Layer 2 of a small transformer language model trained on English Wikipedia (10 layers, counted from 0, width 128).
A neuron's activation on a vector x is SiLU(gate . x) times (in . x), where the dot is the dot product.

Input weights of the MLP neurons that the questions are about. A number n stands for (n - 500) times 0.0011.
n10 gate: 418 464 460 611 251 650 599 483 679 328 361 496 668 461 686 483 664 628 521 418 388 449 288 528 513 515 575 486 443 397 423 505 381 533 458 500 557 499 568 328 623 497 237 365 281 598 419 466 207 523 400 391 460 665 604 589 179 293 396 500 646 362 477 570 642 471 555 490 527 505 566 549 639 435 573 443 393 645 401 542 672 617 536 570 404 734 623 400 707 525 532 458 354 576 544 345 301 587 488 588 232 618 419 520 352 651 480 582 362 420 546 775 598 613 687 512 559 536 429 670 719 316 611 419 612 619 528 644
n37 gate: 432 578 548 696 293 335 583 665 613 523 416 518 525 404 431 756 416 519 539 554 692 495 553 398 471 537 528 463 595 402 506 472 282 797 545 237 342 558 457 461 585 451 521 297 472 626 542 770 411 415 397 380 781 466 690 658 773 481 459 581 542 726 649 607 496 626 95 335 350 743 464 662 357 264 331 571 534 632 312 570 404 354 639 549 493 686 435 522 654 502 551 553 752 522 429 211 377 437 534 433 807 540 387 470 405 364 770 499 293 472 554 410 344 411 244 454 374 617 615 503 357 513 445 406 397 514 631 535
n106 gate: 797 419 676 403 547 503 593 459 411 435 558 513 407 369 489 363 410 656 752 237 549 734 590 147 445 686 435 498 451 486 436 318 470 545 374 553 617 565 454 623 433 639 410 501 407 399 606 558 470 509 544 563 262 650 643 670 696 791 401 839 611 664 550 608 368 528 455 446 547 798 449 475 346 593 468 248 618 481 513 408 437 521 650 411 234 449 675 435 926 547 488 381 770 536 498 612 413 481 102 467 276 352 515 518 387 479 570 525 665 251 475 660 411 425 560 253 427 295 467 550 433 659 294 569 540 507 584 677
n111 gate: 563 645 436 387 573 463 770 509 405 372 812 474 426 654 389 468 648 513 429 522 384 759 412 440 729 536 447 754 275 344 386 219 627 435 655 413 531 518 636 598 444 456 519 273 588 418 625 372 475 546 557 500 608 567 462 627 405 696 416 914 505 481 804 646 547 696 269 526 382 493 487 315 414 714 419 439 456 428 375 491 478 470 494 521 734 507 312 602 749 346 379 654 532 484 327 394 616 439 610 527 426 437 481 460 598 325 432 714 660 362 551 443 239 459 376 425 493 255 571 314 354 424 329 535 433 476 656 441
n156 gate: 293 407 28 627 323 348 401 500 441 624 582 591 632 587 611 399 487 743 630 585 585 579 401 358 355 445 415 166 590 407 507 522 548 528 740 401 535 390 374 471 550 411 559 696 334 332 428 328 437 385 432 394 528 514 674 606 455 497 660 540 582 480 460 518 458 610 607 489 522 350 401 583 708 534 320 628 759 601 654 443 565 402 590 541 725 558 670 725 560 622 770 510 595 468 304 665 401 709 615 489 454 558 292 456 474 718 465 411 506 476 627 259 558 427 478 706 464 129 521 266 425 479 523 259 221 444 462 518
n178 gate: 532 518 386 394 634 535 412 454 489 412 428 393 558 637 396 502 503 633 743 389 335 520 593 740 535 552 600 579 602 394 615 273 402 519 577 332 468 429 717 598 385 647 502 685 478 421 453 471 396 501 547 378 464 569 640 587 619 388 600 556 180 451 473 710 473 567 603 329 393 448 648 409 448 132 499 307 383 663 413 275 383 486 498 554 219 621 540 745 384 534 587 421 485 394 631 253 404 577 457 608 426 499 370 789 586 521 615 478 504 455 441 385 642 429 470 451 321 476 593 628 473 454 591 307 397 629 516 679
n230 gate: 434 674 453 610 608 616 695 462 563 336 534 530 443 299 373 404 639 423 418 384 538 324 307 459 471 717 460 798 714 527 479 559 473 598 632 473 547 428 617 546 362 524 428 402 609 706 406 449 722 605 651 377 474 349 678 623 97 657 565 611 439 563 381 591 427 601 445 397 503 694 383 555 609 525 969 380 644 579 533 571 409 444 540 195 374 433 404 524 582 193 713 596 527 654 666 506 646 553 695 409 662 445 279 460 505 646 563 532 573 567 334 599 518 722 640 383 434 468 353 650 432 483 547 514 461 581 472 444
n331 gate: 677 458 733 444 503 394 377 637 276 460 496 173 588 585 543 316 599 179 568 473 525 811 658 225 825 713 309 410 413 612 407 581 512 191 377 324 454 526 519 530 288 156 393 599 419 559 326 436 533 640 616 647 487 682 516 511 575 595 401 428 475 453 953 567 583 274 639 620 388 230 345 473 506 529 602 314 469 592 606 719 462 501 547 515 480 450 514 424 763 430 738 463 505 456 654 576 704 359 623 518 465 559 526 283 613 353 422 743 608 394 588 464 444 551 610 338 622 543 467 546 658 575 658 264 508 556 568 559
n342 gate: 461 517 461 136 449 647 583 490 397 627 506 583 464 662 430 492 546 511 463 423 620 600 647 605 239 611 464 432 410 496 694 507 543 514 459 386 292 433 482 529 677 422 507 480 637 544 211 218 642 605 492 212 521 418 377 624 733 435 495 461 569 636 397 569 341 567 674 578 488 306 375 600 482 731 408 439 548 873 191 661 405 489 499 377 585 393 473 476 556 553 756 476 820 447 627 325 559 434 502 520 438 289 566 390 502 517 473 486 369 557 471 600 346 428 448 498 324 374 670 391 484 490 414 734 623 524 551 876
n346 gate: 544 426 529 375 740 515 431 596 530 582 580 640 329 330 362 553 409 510 447 534 491 584 457 368 557 761 336 597 333 494 631 583 574 389 766 519 536 501 277 666 282 363 494 348 654 552 572 336 548 498 501 679 734 503 682 535 633 514 434 259 304 519 460 683 441 565 644 595 528 654 393 310 520 680 594 615 367 593 485 290 689 495 431 448 532 602 471 750 407 437 354 466 461 472 389 363 479 486 642 377 561 461 551 538 682 541 494 591 582 456 559 390 400 645 302 361 502 532 591 445 602 377 380 484 615 590 506 341
n395 gate: 400 385 379 503 572 545 402 326 419 532 299 441 359 129 375 645 360 357 355 404 512 348 532 566 384 565 426 477 332 438 530 458 604 518 380 421 563 583 469 786 421 467 493 385 457 578 638 589 474 729 266 421 740 505 548 531 480 492 498 525 533 456 266 492 474 143 623 519 575 431 409 544 365 418 451 754 443 288 462 150 601 651 578 214 307 682 302 367 383 634 374 391 693 554 610 513 492 305 446 516 533 394 549 290 412 766 447 481 555 440 180 452 502 517 496 501 524 259 572 441 468 377 568 491 587 471 297 520
n511 gate: 362 512 536 437 657 702 612 596 322 549 447 642 559 441 425 719 330 554 464 503 472 653 648 666 482 559 624 592 734 469 543 338 647 589 338 618 638 519 418 529 722 457 501 451 605 537 702 717 765 638 597 556 425 595 393 582 603 611 805 578 698 576 433 617 361 563 492 346 515 549 523 506 361 438 434 394 235 647 811 488 668 384 447 441 587 638 559 436 333 562 477 576 557 359 524 547 575 459 724 671 508 420 464 501 433 542 460 464 536 537 522 393 506 510 343 697 377 715 393 643 579 396 449 403 554 322 344 656
n10 in: 484 500 466 157 497 567 626 396 418 577 474 489 391 558 417 538 630 460 490 727 495 619 234 330 591 731 623 459 436 361 424 579 380 579 591 529 647 320 422 534 549 843 503 411 425 463 432 392 492 453 515 484 761 358 330 337 594 598 546 482 445 366 526 432 573 455 667 501 673 433 343 478 335 518 623 354 528 474 496 294 552 529 683 483 378 483 298 524 498 398 479 418 489 679 411 544 389 713 451 423 635 555 472 382 443 364 443 574 602 577 421 442 360 610 388 243 517 407 393 445 609 501 392 477 553 821 537 676
n37 in: 568 812 609 593 237 443 500 670 564 360 474 477 616 419 456 391 357 551 675 699 644 370 649 495 395 348 312 466 396 292 600 449 377 334 493 523 495 680 393 544 535 354 419 518 658 547 414 481 724 390 690 391 655 362 532 533 525 496 346 747 342 681 451 415 405 512 532 506 120 547 512 193 473 553 437 588 609 607 487 492 591 709 839 433 586 330 551 544 433 429 438 496 686 795 600 573 618 430 722 557 530 407 580 437 195 310 620 630 232 521 617 548 437 314 354 621 587 688 232 430 396 257 696 661 610 395 660 510
n106 in: 415 486 230 651 423 496 682 415 647 541 724 572 491 266 469 620 490 318 581 371 393 453 676 694 322 275 316 358 250 541 590 330 477 413 577 700 413 273 486 434 410 490 325 559 408 490 362 429 273 680 462 469 463 522 481 464 591 531 553 387 411 524 321 344 571 402 494 554 443 388 623 404 460 502 740 495 670 411 329 618 766 493 459 403 405 511 546 370 376 567 478 637 398 540 608 393 633 571 441 625 332 571 243 493 682 364 700 701 264 368 273 750 289 487 465 329 371 512 545 646 495 385 481 422 594 401 386 400
n111 in: 670 574 443 407 374 368 662 368 467 515 589 584 529 381 441 553 532 659 702 569 378 602 706 546 717 513 515 517 477 536 386 531 403 519 417 422 620 385 772 453 469 594 540 338 325 404 514 465 328 602 534 334 608 666 450 317 559 485 362 477 650 482 345 575 562 560 355 392 492 499 574 500 414 673 601 468 338 467 373 416 486 570 779 339 549 649 487 525 591 430 389 562 521 371 368 568 359 543 544 496 536 613 186 49 544 449 323 723 602 606 257 653 521 711 646 564 437 649 580 216 424 400 473 439 407 414 615 648
n156 in: 346 495 484 569 550 356 579 478 421 364 473 465 570 589 686 377 470 549 436 600 464 586 350 463 309 313 304 310 526 401 563 522 385 280 459 188 525 266 424 642 488 493 333 497 407 290 298 157 522 371 494 492 405 449 559 551 477 400 532 535 480 657 443 548 654 619 653 355 693 372 378 476 761 461 275 668 569 884 431 335 674 517 399 332 643 397 473 433 514 595 821 550 547 478 643 409 506 599 425 384 635 350 449 466 616 683 563 568 480 614 567 466 552 409 407 580 612 430 313 511 481 391 586 572 395 593 397 525
n178 in: 529 695 463 781 496 604 533 374 663 545 430 409 443 489 584 453 534 447 710 368 533 212 349 544 327 749 463 538 622 453 463 485 658 674 524 334 326 563 356 749 443 478 518 582 601 377 552 538 638 437 432 468 474 338 389 682 478 713 431 691 472 555 416 714 583 718 558 390 515 510 354 518 450 578 633 712 413 636 620 632 607 631 466 452 384 484 615 443 413 267 478 406 684 334 468 495 475 544 609 334 622 470 360 616 339 536 447 481 330 515 615 166 541 576 347 575 345 734 542 593 547 375 431 481 514 405 429 451
n230 in: 320 630 499 395 150 364 541 507 211 399 449 436 653 518 388 517 619 227 503 603 311 580 715 527 602 656 562 164 166 351 682 445 377 750 450 587 433 526 629 382 426 486 257 374 823 582 625 603 391 658 359 422 440 515 489 332 459 343 536 503 525 400 325 570 526 670 608 299 490 471 546 478 568 607 523 329 589 663 592 522 505 666 592 385 499 478 589 288 397 436 481 542 361 455 523 394 566 443 555 327 373 712 691 623 296 453 516 679 538 430 529 341 475 596 357 482 354 400 574 399 480 466 786 321 669 429 611 518
n331 in: 609 354 556 299 504 567 549 408 556 163 478 495 445 515 410 615 365 407 648 385 368 445 522 719 241 465 642 410 511 355 484 424 617 575 610 445 560 546 646 484 413 246 604 661 700 320 195 617 654 515 586 740 365 271 442 466 654 321 425 603 597 330 385 626 309 351 418 596 433 750 552 332 638 421 511 456 392 340 424 522 316 500 602 285 200 567 458 659 708 480 339 770 542 560 549 447 382 511 413 395 196 543 455 496 531 455 527 601 538 377 571 487 534 424 466 273 424 356 298 427 546 520 628 536 606 553 147 481
n342 in: 618 353 277 360 465 548 369 520 340 562 453 413 593 591 355 610 350 629 568 489 418 445 700 500 488 525 456 330 599 299 589 390 186 647 438 734 498 463 361 451 620 486 319 351 404 302 338 388 363 496 647 439 615 398 388 383 667 399 585 387 207 679 516 672 298 598 609 548 484 601 393 599 422 665 546 537 559 805 271 564 579 566 645 315 702 186 690 306 777 507 527 370 452 528 471 453 500 478 451 644 423 417 610 537 460 277 347 447 493 477 488 502 150 372 472 580 647 589 241 327 644 703 528 587 595 432 497 570
n346 in: 658 383 445 622 666 527 439 617 498 502 353 547 273 384 430 508 455 524 322 253 355 501 354 366 565 569 276 403 366 275 522 698 588 627 716 414 525 623 471 671 522 237 478 407 520 650 457 494 428 595 582 448 633 369 652 492 421 424 527 554 356 592 583 577 404 452 563 685 359 439 351 440 514 697 528 586 350 576 273 474 681 458 601 395 476 738 531 465 512 470 219 432 452 677 425 412 314 546 635 622 492 586 568 333 502 536 453 679 581 543 361 548 480 700 385 385 431 465 460 628 489 449 330 530 668 775 451 239
n395 in: 352 244 129 469 429 369 483 432 534 421 392 384 587 469 659 354 622 502 472 417 515 494 525 575 394 410 533 583 554 486 489 535 616 615 546 615 298 465 568 377 602 476 569 599 288 184 430 382 516 470 537 290 442 413 546 421 441 388 639 383 529 394 550 615 435 597 485 583 374 461 420 656 457 426 260 673 573 417 474 361 618 612 243 444 501 346 779 686 530 577 476 437 690 594 654 352 580 433 464 536 354 519 434 537 727 498 445 521 646 280 518 689 483 655 607 559 491 579 275 279 604 623 740 503 501 519 336 551
n511 in: 478 567 377 403 558 614 478 570 600 473 440 591 490 482 291 777 577 516 583 694 609 536 644 590 540 669 478 613 646 375 469 463 653 630 300 562 330 734 425 633 594 535 446 613 653 627 523 442 668 563 543 455 707 672 444 534 559 405 579 575 717 563 599 634 420 745 467 472 486 752 469 504 396 612 696 379 456 393 568 511 621 607 667 473 487 420 591 410 615 352 625 448 603 378 669 454 346 585 740 665 384 430 302 761 332 543 306 648 388 487 613 451 485 446 338 455 491 473 574 617 410 637 654 510 504 324 441 743

Each question shows a token from some text and the vector x that enters the MLP there. A number n stands for (n - 500) times 0.0032.

";": 480 525 615 638 584 595 520 389 463 487 550 598 646 401 463 414 640 410 478 512 459 611 718 572 513 481 563 567 531 397 557 434 555 570 657 430 462 589 616 486 402 448 476 399 485 497 524 533 477 437 519 437 499 592 474 308 525 576 463 580 468 646 433 490 601 460 719 398 455 435 561 470 541 560 515 564 703 557 708 509 416 466 400 553 352 484 551 640 543 323 489 385 583 530 491 559 391 498 453 633 510 663 556 324 539 538 540 479 502 509 568 437 393 312 453 513 616 525 594 558 574 458 489 378 585 510 392 409
The two highest activations, in order: n178, n342

"9": 548 566 553 411 511 438 659 221 381 575 617 587 544 486 392 527 559 456 608 312 497 360 454 581 399 603 630 432 390 504 580 627 589 582 410 564 640 620 504 546 512 439 480 534 423 506 596 532 583 487 426 447 642 464 512 564 578 466 416 576 400 521 442 413 484 525 535 497 485 552 648 499 511 615 610 423 683 391 450 562 593 360 519 448 417 422 569 390 445 505 581 529 478 607 624 391 672 503 561 427 516 619 412 523 455 477 367 488 478 403 607 558 574 435 588 382 658 538 628 586 480 471 415 361 533 601 565 511
The neuron with the highest activation: n230

"king": 452 289 530 487 595 377 459 578 466 647 363 503 531 451 329 476 598 360 286 455 598 600 589 443 519 435 503 526 552 402 509 441 482 472 585 502 648 456 542 531 647 550 473 598 556 418 729 359 504 762 557 445 595 544 505 708 490 534 417 643 571 504 499 425 548 511 432 464 425 579 464 427 644 382 452 498 411 424 392 464 550 392 510 499 566 466 561 425 428 494 352 586 434 498 436 460 285 529 488 356 446 498 528 306 453 466 466 535 440 476 526 591 307 508 636 532 624 609 439 486 633 450 377 536 424 495 609 578
Which three neurons fire most, strongest first? n111, n178, n346

" the": 501 401 481 588 469 515 553 585 478 523 681 549 513 530 493 524 469 422 582 584 521 426 576 585 475 504 502 570 524 589 446 458 631 586 455 413 581 529 543 332 434 434 544 552 559 471 444 438 531 527 533 552 458 418 433 462 510 410 262 493 458 528 520 443 428 550 526 478 508 468 449 457 481 421 490 528 538 562 636 487 542 560 475 502 535 367 672 510 435 491 435 475 475 500 494 596 458 551 369 601 434 539 500 415 474 451 514 507 474 427 527 407 454 486 526 464 729 468 588 646 579 495 497 429 469 454 421 448
Which neuron fires most, and how strongly? n331, at about 0.074

".": 480 338 500 509 535 607 679 533 463 463 629 596 632 526 432 619 476 417 592 557 560 434 500 489 622 480 430 501 490 423 482 584 671 649 639 447 492 573 587 360 381 446 574 460 405 477 563 558 393 412 570 450 558 509 476 561 717 619 544 509 420 671 558 520 574 515 698 405 420 527 432 567 587 589 550 541 607 459 604 458 462 433 644 497 469 505 470 421 640 528 541 518 515 457 542 603 653 497 406 451 509 638 551 457 453 614 465 604 463 512 591 396 396 390 424 318 631 442 595 458 557 521 581 572 416 346 448 383
Which three neurons fire most, strongest first? n331, n106, n37

" Digital": 364 510 464 566 658 587 590 494 407 417 597 410 444 571 615 605 519 462 621 575 514 528 566 402 526 475 436 408 512 355 401 527 500 691 585 403 439 516 535 603 568 546 615 617 561 552 626 525 481 567 524 343 330 482 463 297 492 478 449 591 464 572 384 446 575 676 514 523 386 462 466 624 498 421 562 525 469 449 409 336 624 410 551 481 412 457 516 430 630 554 495 430 424 484 500 509 381 439 388 647 556 511 594 595 508 437 521 472 421 632 534 546 512 375 431 474 673 555 488 563 451 454 356 397 466 479 515 546
The two highest activations, in order: n178, n331

" —": 614 468 622 703 460 717 688 432 514 485 694 478 454 335 365 603 554 390 614 443 592 454 591 406 529 456 403 659 452 452 380 613 448 535 566 321 455 528 618 602 540 329 691 502 414 440 588 650 593 522 460 375 468 654 476 436 601 515 542 380 596 594 522 348 541 442 539 659 514 379 690 514 442 657 561 468 827 471 562 425 473 545 511 528 480 380 506 547 521 474 512 411 483 452 578 612 502 643 574 474 455 629 514 510 536 514 548 382 515 332 522 406 521 376 463 519 540 593 551 375 448 415 384 380 362 557 491 484
Which neuron fires most, and how strongly? n342, at about 0.13

"s": 339 426 542 383 591 514 507 418 537 551 483 506 608 476 370 509 513 377 633 281 494 485 514 575 416 418 419 465 531 490 457 510 379 552 555 625 475 702 456 415 627 518 498 471 434 372 477 650 492 577 678 531 363 472 557 453 594 478 243 515 482 566 480 342 591 585 484 323 652 518 479 530 551 485 435 404 495 547 454 448 609 304 561 595 482 462 425 448 395 597 495 542 585 465 515 442 492 519 584 534 540 613 448 387 474 354 535 448 441 478 509 465 480 499 557 482 622 528 541 512 715 414 486 540 433 394 540 538
Which neuron fires most, and how strongly? n346, at about 0.08

" |": 448 395 488 591 431 418 660 584 425 504 551 526 541 577 262 444 454 397 418 593 580 481 587 379 383 480 476 548 476 556 608 463 491 603 615 485 358 469 567 470 540 437 490 480 554 504 585 466 578 563 536 443 429 414 457 415 584 478 438 429 353 590 449 527 645 446 758 511 412 456 642 422 495 502 481 549 554 425 622 498 409 419 491 518 341 387 497 535 392 316 525 472 539 503 536 549 677 423 431 656 460 645 478 390 472 698 568 405 524 506 534 408 487 494 487 490 625 529 577 557 635 534 428 505 551 499 457 444
Which three neurons fire most, strongest first? n111, n230, n10

"1": 565 510 644 454 555 290 589 336 389 421 512 578 580 479 469 494 575 355 519 467 524 399 467 654 520 505 467 445 538 625 446 531 553 608 517 501 576 570 469 565 559 451 590 657 466 590 623 518 499 580 504 400 470 491 386 621 592 448 362 599 483 613 329 589 516 463 459 534 610 474 584 519 565 537 331 509 452 488 655 485 460 224 463 531 544 401 617 507 486 488 374 452 414 520 431 479 535 632 501 468 618 615 502 392 553 453 394 566 360 381 596 489 384 362 565 416 652 532 579 380 550 513 434 500 546 607 449 503
The neuron with the highest activation: n10

" Mi": 540 551 511 417 563 428 472 563 468 489 523 424 488 497 493 440 582 459 623 613 587 409 580 540 509 438 512 531 408 457 502 508 471 580 553 392 683 486 615 559 542 574 438 551 403 695 680 540 472 573 615 456 208 550 485 507 433 360 471 472 457 549 392 432 446 577 466 457 571 477 605 668 436 449 490 492 555 500 550 487 587 547 505 591 375 550 429 369 401 311 704 429 567 561 479 564 430 534 393 571 375 709 383 527 485 468 495 416 438 647 719 590 361 402 490 604 498 535 510 558 369 580 443 581 331 477 495 542
The neuron with the highest activation: n346

"2": 547 561 599 473 542 547 635 314 374 480 576 556 514 453 365 555 566 410 592 415 547 367 548 505 549 466 468 434 493 554 495 392 549 543 458 511 497 458 471 431 513 446 490 546 372 585 627 569 407 494 375 371 522 553 522 661 525 416 409 574 471 633 387 604 462 538 553 535 613 573 503 451 569 509 459 299 525 311 511 548 474 345 601 540 424 424 572 626 558 442 505 462 450 616 555 367 617 550 520 573 529 638 621 393 642 460 341 500 508 450 562 552 376 441 420 574 654 544 494 557 562 441 447 584 484 582 310 486
The neuron with the highest activation: n106

" Hal": 400 581 574 562 412 561 488 518 431 501 439 591 484 605 411 491 605 353 661 739 403 604 438 482 690 423 532 529 402 482 444 441 669 576 619 486 557 391 574 625 370 504 574 525 429 490 452 555 511 676 518 545 257 648 490 572 542 439 463 454 432 553 380 483 468 613 483 511 494 489 405 428 521 416 521 521 538 390 602 446 549 562 449 395 592 329 550 547 469 449 463 409 459 474 472 504 532 457 439 517 402 612 702 475 482 427 511 365 321 650 632 586 560 251 519 537 573 401 550 421 389 526 419 679 468 450 501 567
The neuron with the highest activation: n346

"\n": 445 609 639 535 597 568 650 540 390 435 645 579 427 479 369 665 572 499 401 596 431 527 470 506 439 516 346 652 492 586 573 558 501 590 500 401 462 424 614 424 539 463 530 354 427 512 480 554 603 527 579 532 543 430 582 407 422 475 543 458 374 406 478 433 535 374 638 410 629 529 404 541 510 505 315 420 574 557 604 556 418 517 602 370 433 323 538 475 497 417 446 503 560 457 567 495 504 646 360 397 473 590 564 469 433 567 534 437 649 561 559 491 602 559 539 501 633 631 592 724 590 512 484 383 552 285 569 676
Which neuron fires most, and how strongly? n230, at about 0.29

" or": 450 501 456 380 523 441 468 439 509 443 583 580 332 390 340 567 485 432 584 623 422 446 640 417 595 525 361 602 438 415 428 577 401 644 571 399 346 470 486 414 388 383 606 495 385 536 632 467 359 610 484 578 584 413 505 515 550 506 506 513 378 525 448 617 570 536 575 507 650 570 466 454 524 539 509 420 769 643 669 395 529 432 483 453 561 612 385 532 219 435 652 288 445 541 613 621 544 549 576 702 386 555 485 394 530 588 570 529 331 387 581 470 350 540 508 402 585 585 559 425 609 386 510 535 546 564 539 437
The two highest activations, in order: n346, n230

" ": 534 519 592 431 511 563 681 461 463 501 484 532 578 513 403 502 509 443 552 458 633 435 567 459 592 370 501 528 478 500 535 570 531 590 547 441 433 610 508 474 528 452 560 494 492 494 516 453 454 479 446 506 603 251 568 489 472 327 536 470 357 565 430 502 586 453 404 421 688 531 506 521 396 555 486 465 504 398 513 475 560 504 521 430 409 377 495 500 546 461 362 422 564 469 538 614 557 507 416 486 536 533 523 459 583 467 674 567 476 417 752 436 455 499 508 496 612 550 594 654 567 474 343 508 513 337 394 481
The neuron with the highest activation: n156

"es": 216 498 547 547 684 418 509 423 505 692 389 361 561 503 312 454 512 377 600 362 699 505 398 531 553 556 483 549 581 518 521 656 589 578 579 651 436 696 403 452 672 464 586 515 415 567 614 641 478 623 486 560 503 334 563 412 511 539 318 638 525 535 398 368 472 461 473 377 581 568 448 517 536 446 545 442 470 458 532 354 516 359 619 604 346 426 501 407 380 491 563 607 506 542 301 533 390 486 465 362 358 476 308 373 512 382 494 355 477 526 523 478 514 426 367 349 528 462 490 557 632 485 477 372 478 484 558 533
Which neuron fires most, and how strongly? n342, at about 0.17

"0": 465 457 544 456 499 441 607 491 408 399 536 521 582 602 401 562 599 399 644 370 468 345 490 630 550 491 453 408 430 440 489 532 595 502 476 511 583 457 575 586 543 416 570 632 398 646 619 535 559 557 470 348 483 697 464 491 464 485 396 455 473 395 449 604 575 512 555 506 607 541 550 502 593 513 443 406 490 342 478 557 501 277 509 506 510 352 661 423 618 504 423 400 334 549 508 513 586 512 587 502 550 641 590 319 488 411 447 541 382 372 592 432 330 535 522 487 649 542 493 565 555 407 461 579 510 322 379 462
Which three neurons fire most, strongest first? n331, n156, n111

"4": 563 418 643 392 561 535 544 416 448 489 535 486 563 568 305 586 493 402 598 363 531 268 407 511 613 536 436 506 433 450 466 372 483 558 438 473 601 478 497 492 566 389 659 604 385 632 606 551 446 499 539 388 543 598 485 562 573 401 396 464 452 654 464 510 415 528 624 560 578 516 474 429 571 524 446 394 660 341 571 614 534 286 515 452 394 436 587 583 496 474 463 527 480 505 413 409 661 506 520 535 529 580 561 449 583 486 472 514 456 508 549 441 405 475 458 562 672 639 508 470 559 351 450 512 444 426 372 481
The two highest activations, in order: n156, n331

",": 404 485 508 598 538 646 562 525 503 462 481 567 490 516 367 531 542 488 534 535 626 551 627 600 423 453 440 478 613 382 603 436 575 633 629 414 620 548 557 478 505 498 595 470 374 445 311 623 442 662 615 434 598 440 542 424 498 528 480 544 408 602 508 510 515 532 662 476 589 480 537 479 461 599 542 564 583 567 582 562 387 501 513 501 438 486 492 485 613 459 517 329 519 596 494 504 619 454 508 524 388 565 431 402 445 604 551 482 409 479 594 612 380 402 434 625 682 629 673 539 565 485 498 472 498 432 376 520
The neuron with the highest activation: n342

"f": 596 267 511 497 592 782 644 398 408 490 422 391 571 579 430 534 554 292 409 532 575 492 425 594 600 518 495 456 640 461 315 431 479 420 512 422 616 570 502 525 580 461 663 368 487 591 598 545 514 611 455 503 343 608 494 360 696 453 475 349 490 661 405 500 439 411 499 543 672 355 695 394 553 504 616 367 399 558 416 402 495 453 452 542 572 383 468 453 563 482 430 563 437 527 256 486 518 646 422 518 360 566 395 438 558 446 557 519 397 333 532 436 539 522 670 542 490 532 551 477 529 489 502 657 475 361 490 429
The two highest activations, in order: n37, n156

"ie": 335 457 547 493 630 645 481 488 522 537 645 375 452 596 628 499 502 395 621 485 580 388 630 185 413 472 726 631 616 547 334 532 636 532 468 437 629 317 560 445 574 480 349 554 381 459 577 532 440 705 531 437 544 698 451 591 500 503 702 569 484 571 425 392 416 579 528 714 366 515 497 599 495 581 534 515 487 556 477 354 483 525 601 569 402 476 393 303 368 406 462 594 490 488 552 469 434 580 530 384 463 480 475 492 485 405 447 422 552 589 574 462 335 519 580 430 583 555 506 527 418 566 330 530 419 510 469 442
Which neuron fires most, and how strongly? n37, at about 0.055

" older": 426 382 462 471 478 497 635 414 468 568 425 634 487 501 467 468 457 472 564 576 511 477 480 381 538 252 504 514 512 332 379 351 460 497 601 317 412 325 605 423 329 486 549 595 386 677 509 470 447 482 503 442 535 545 540 471 400 480 460 452 476 495 431 535 620 474 411 572 395 642 493 535 540 601 493 469 673 590 609 395 518 556 510 421 523 535 625 415 317 305 499 553 412 470 518 513 562 590 482 700 507 550 431 638 440 485 467 597 539 517 527 585 590 485 616 417 629 636 604 316 646 232 575 476 484 499 473 480
The neuron with the highest activation: n156

"6": 602 518 583 429 595 454 559 378 437 587 545 535 616 599 292 525 479 378 407 388 400 436 544 695 554 570 436 455 459 537 472 286 700 527 522 510 509 521 469 461 545 476 643 478 282 659 548 464 547 415 388 388 539 552 510 549 477 462 443 498 498 548 476 540 399 450 596 481 630 563 575 501 494 502 437 468 696 359 575 513 551 392 514 544 466 340 555 508 472 548 433 547 401 421 483 383 368 534 568 502 560 515 383 423 551 512 471 511 459 533 584 472 457 355 496 520 665 564 499 583 418 275 513 537 414 632 387 494
The neuron with the highest activation: n511

"5": 542 416 544 488 520 398 430 337 502 408 561 471 601 579 481 474 529 391 631 393 588 310 477 608 586 588 512 463 459 436 402 357 543 567 412 524 628 462 474 490 523 478 595 572 281 673 597 508 540 558 561 410 453 589 497 533 358 526 396 420 431 505 455 490 466 510 553 554 550 570 528 473 544 511 324 484 683 390 554 445 556 245 476 477 471 316 591 465 532 519 560 540 518 475 538 481 535 547 446 443 573 665 509 433 615 556 473 561 454 465 572 488 446 473 476 638 678 592 493 397 492 253 496 484 502 469 430 461
The neuron with the highest activation: n346

"|---|---|": 429 339 475 624 442 601 636 301 546 621 733 556 492 618 328 537 445 411 475 420 466 411 487 413 413 518 465 454 487 343 558 416 365 466 456 498 343 466 474 379 493 471 424 531 511 584 441 672 454 589 469 467 290 403 490 299 587 536 495 485 503 581 537 503 491 591 585 422 573 397 472 498 525 406 266 546 568 381 537 443 517 419 544 412 278 449 497 287 411 462 444 446 416 510 773 471 452 377 501 595 592 494 533 477 473 529 552 603 505 572 524 556 278 616 481 544 588 686 561 650 605 484 318 398 479 637 540 537
Which neuron fires most, and how strongly? n111, at about 0.098

" In": 499 414 544 450 516 488 610 611 463 291 469 522 359 510 377 581 508 361 558 516 629 566 407 468 323 521 403 673 498 567 527 605 551 452 629 475 457 560 532 442 408 423 504 535 326 450 595 518 370 430 532 572 261 422 552 462 517 563 522 469 666 541 569 392 457 536 564 542 560 537 599 471 510 531 581 588 420 408 681 621 540 497 437 357 373 352 496 631 638 479 423 362 433 639 674 509 430 479 627 605 474 540 501 417 592 520 486 465 399 623 576 545 540 491 664 506 639 570 502 531 523 542 471 574 502 443 532 647
Which neuron fires most, and how strongly? n331, at about 0.24

" Bas": 445 669 585 571 593 468 638 450 410 452 561 442 477 638 388 490 724 382 638 600 544 552 488 610 469 364 519 427 451 533 554 652 482 566 504 468 589 743 553 638 537 504 327 526 557 481 561 604 463 491 551 486 428 627 517 535 535 513 439 409 430 376 372 294 477 658 602 571 619 447 363 597 506 457 572 525 518 347 506 464 642 465 375 613 483 528 539 437 500 565 606 622 615 514 505 492 389 525 411 541 525 498 514 461 377 429 493 481 474 518 673 564 455 426 599 600 581 575 455 570 552 627 545 489 378 629 467 608
The neuron with the highest activation: n346

" throughout": 522 427 554 478 467 533 616 565 436 465 510 649 466 465 508 530 454 399 518 295 452 614 408 558 386 328 504 560 533 591 497 513 444 469 553 419 537 348 492 399 522 444 529 598 460 561 579 459 426 533 486 641 357 635 559 427 481 479 558 598 559 668 449 454 474 477 450 470 580 563 568 422 621 390 570 619 614 579 602 543 454 398 483 422 436 491 465 552 540 417 385 505 395 497 512 438 366 473 686 540 531 616 591 468 557 455 458 506 364 574 589 553 532 524 590 541 668 642 469 533 616 431 499 325 421 381 495 574
Which neuron fires most, and how strongly? n342, at about 0.12

" Total": 484 537 485 607 519 534 703 90 361 532 564 705 406 695 399 550 431 483 576 579 372 496 441 464 489 422 279 557 456 354 516 503 406 431 680 380 383 551 510 466 496 435 672 731 371 509 519 527 498 422 373 356 388 642 481 314 591 562 420 455 542 366 392 538 499 599 441 488 475 463 526 510 531 612 613 643 692 582 576 346 490 475 581 475 516 301 395 428 529 539 446 533 497 415 604 592 541 428 505 435 471 479 683 552 490 511 516 371 435 606 562 505 426 497 528 494 596 527 510 462 456 523 514 465 549 413 401 539
The neuron with the highest activation: n156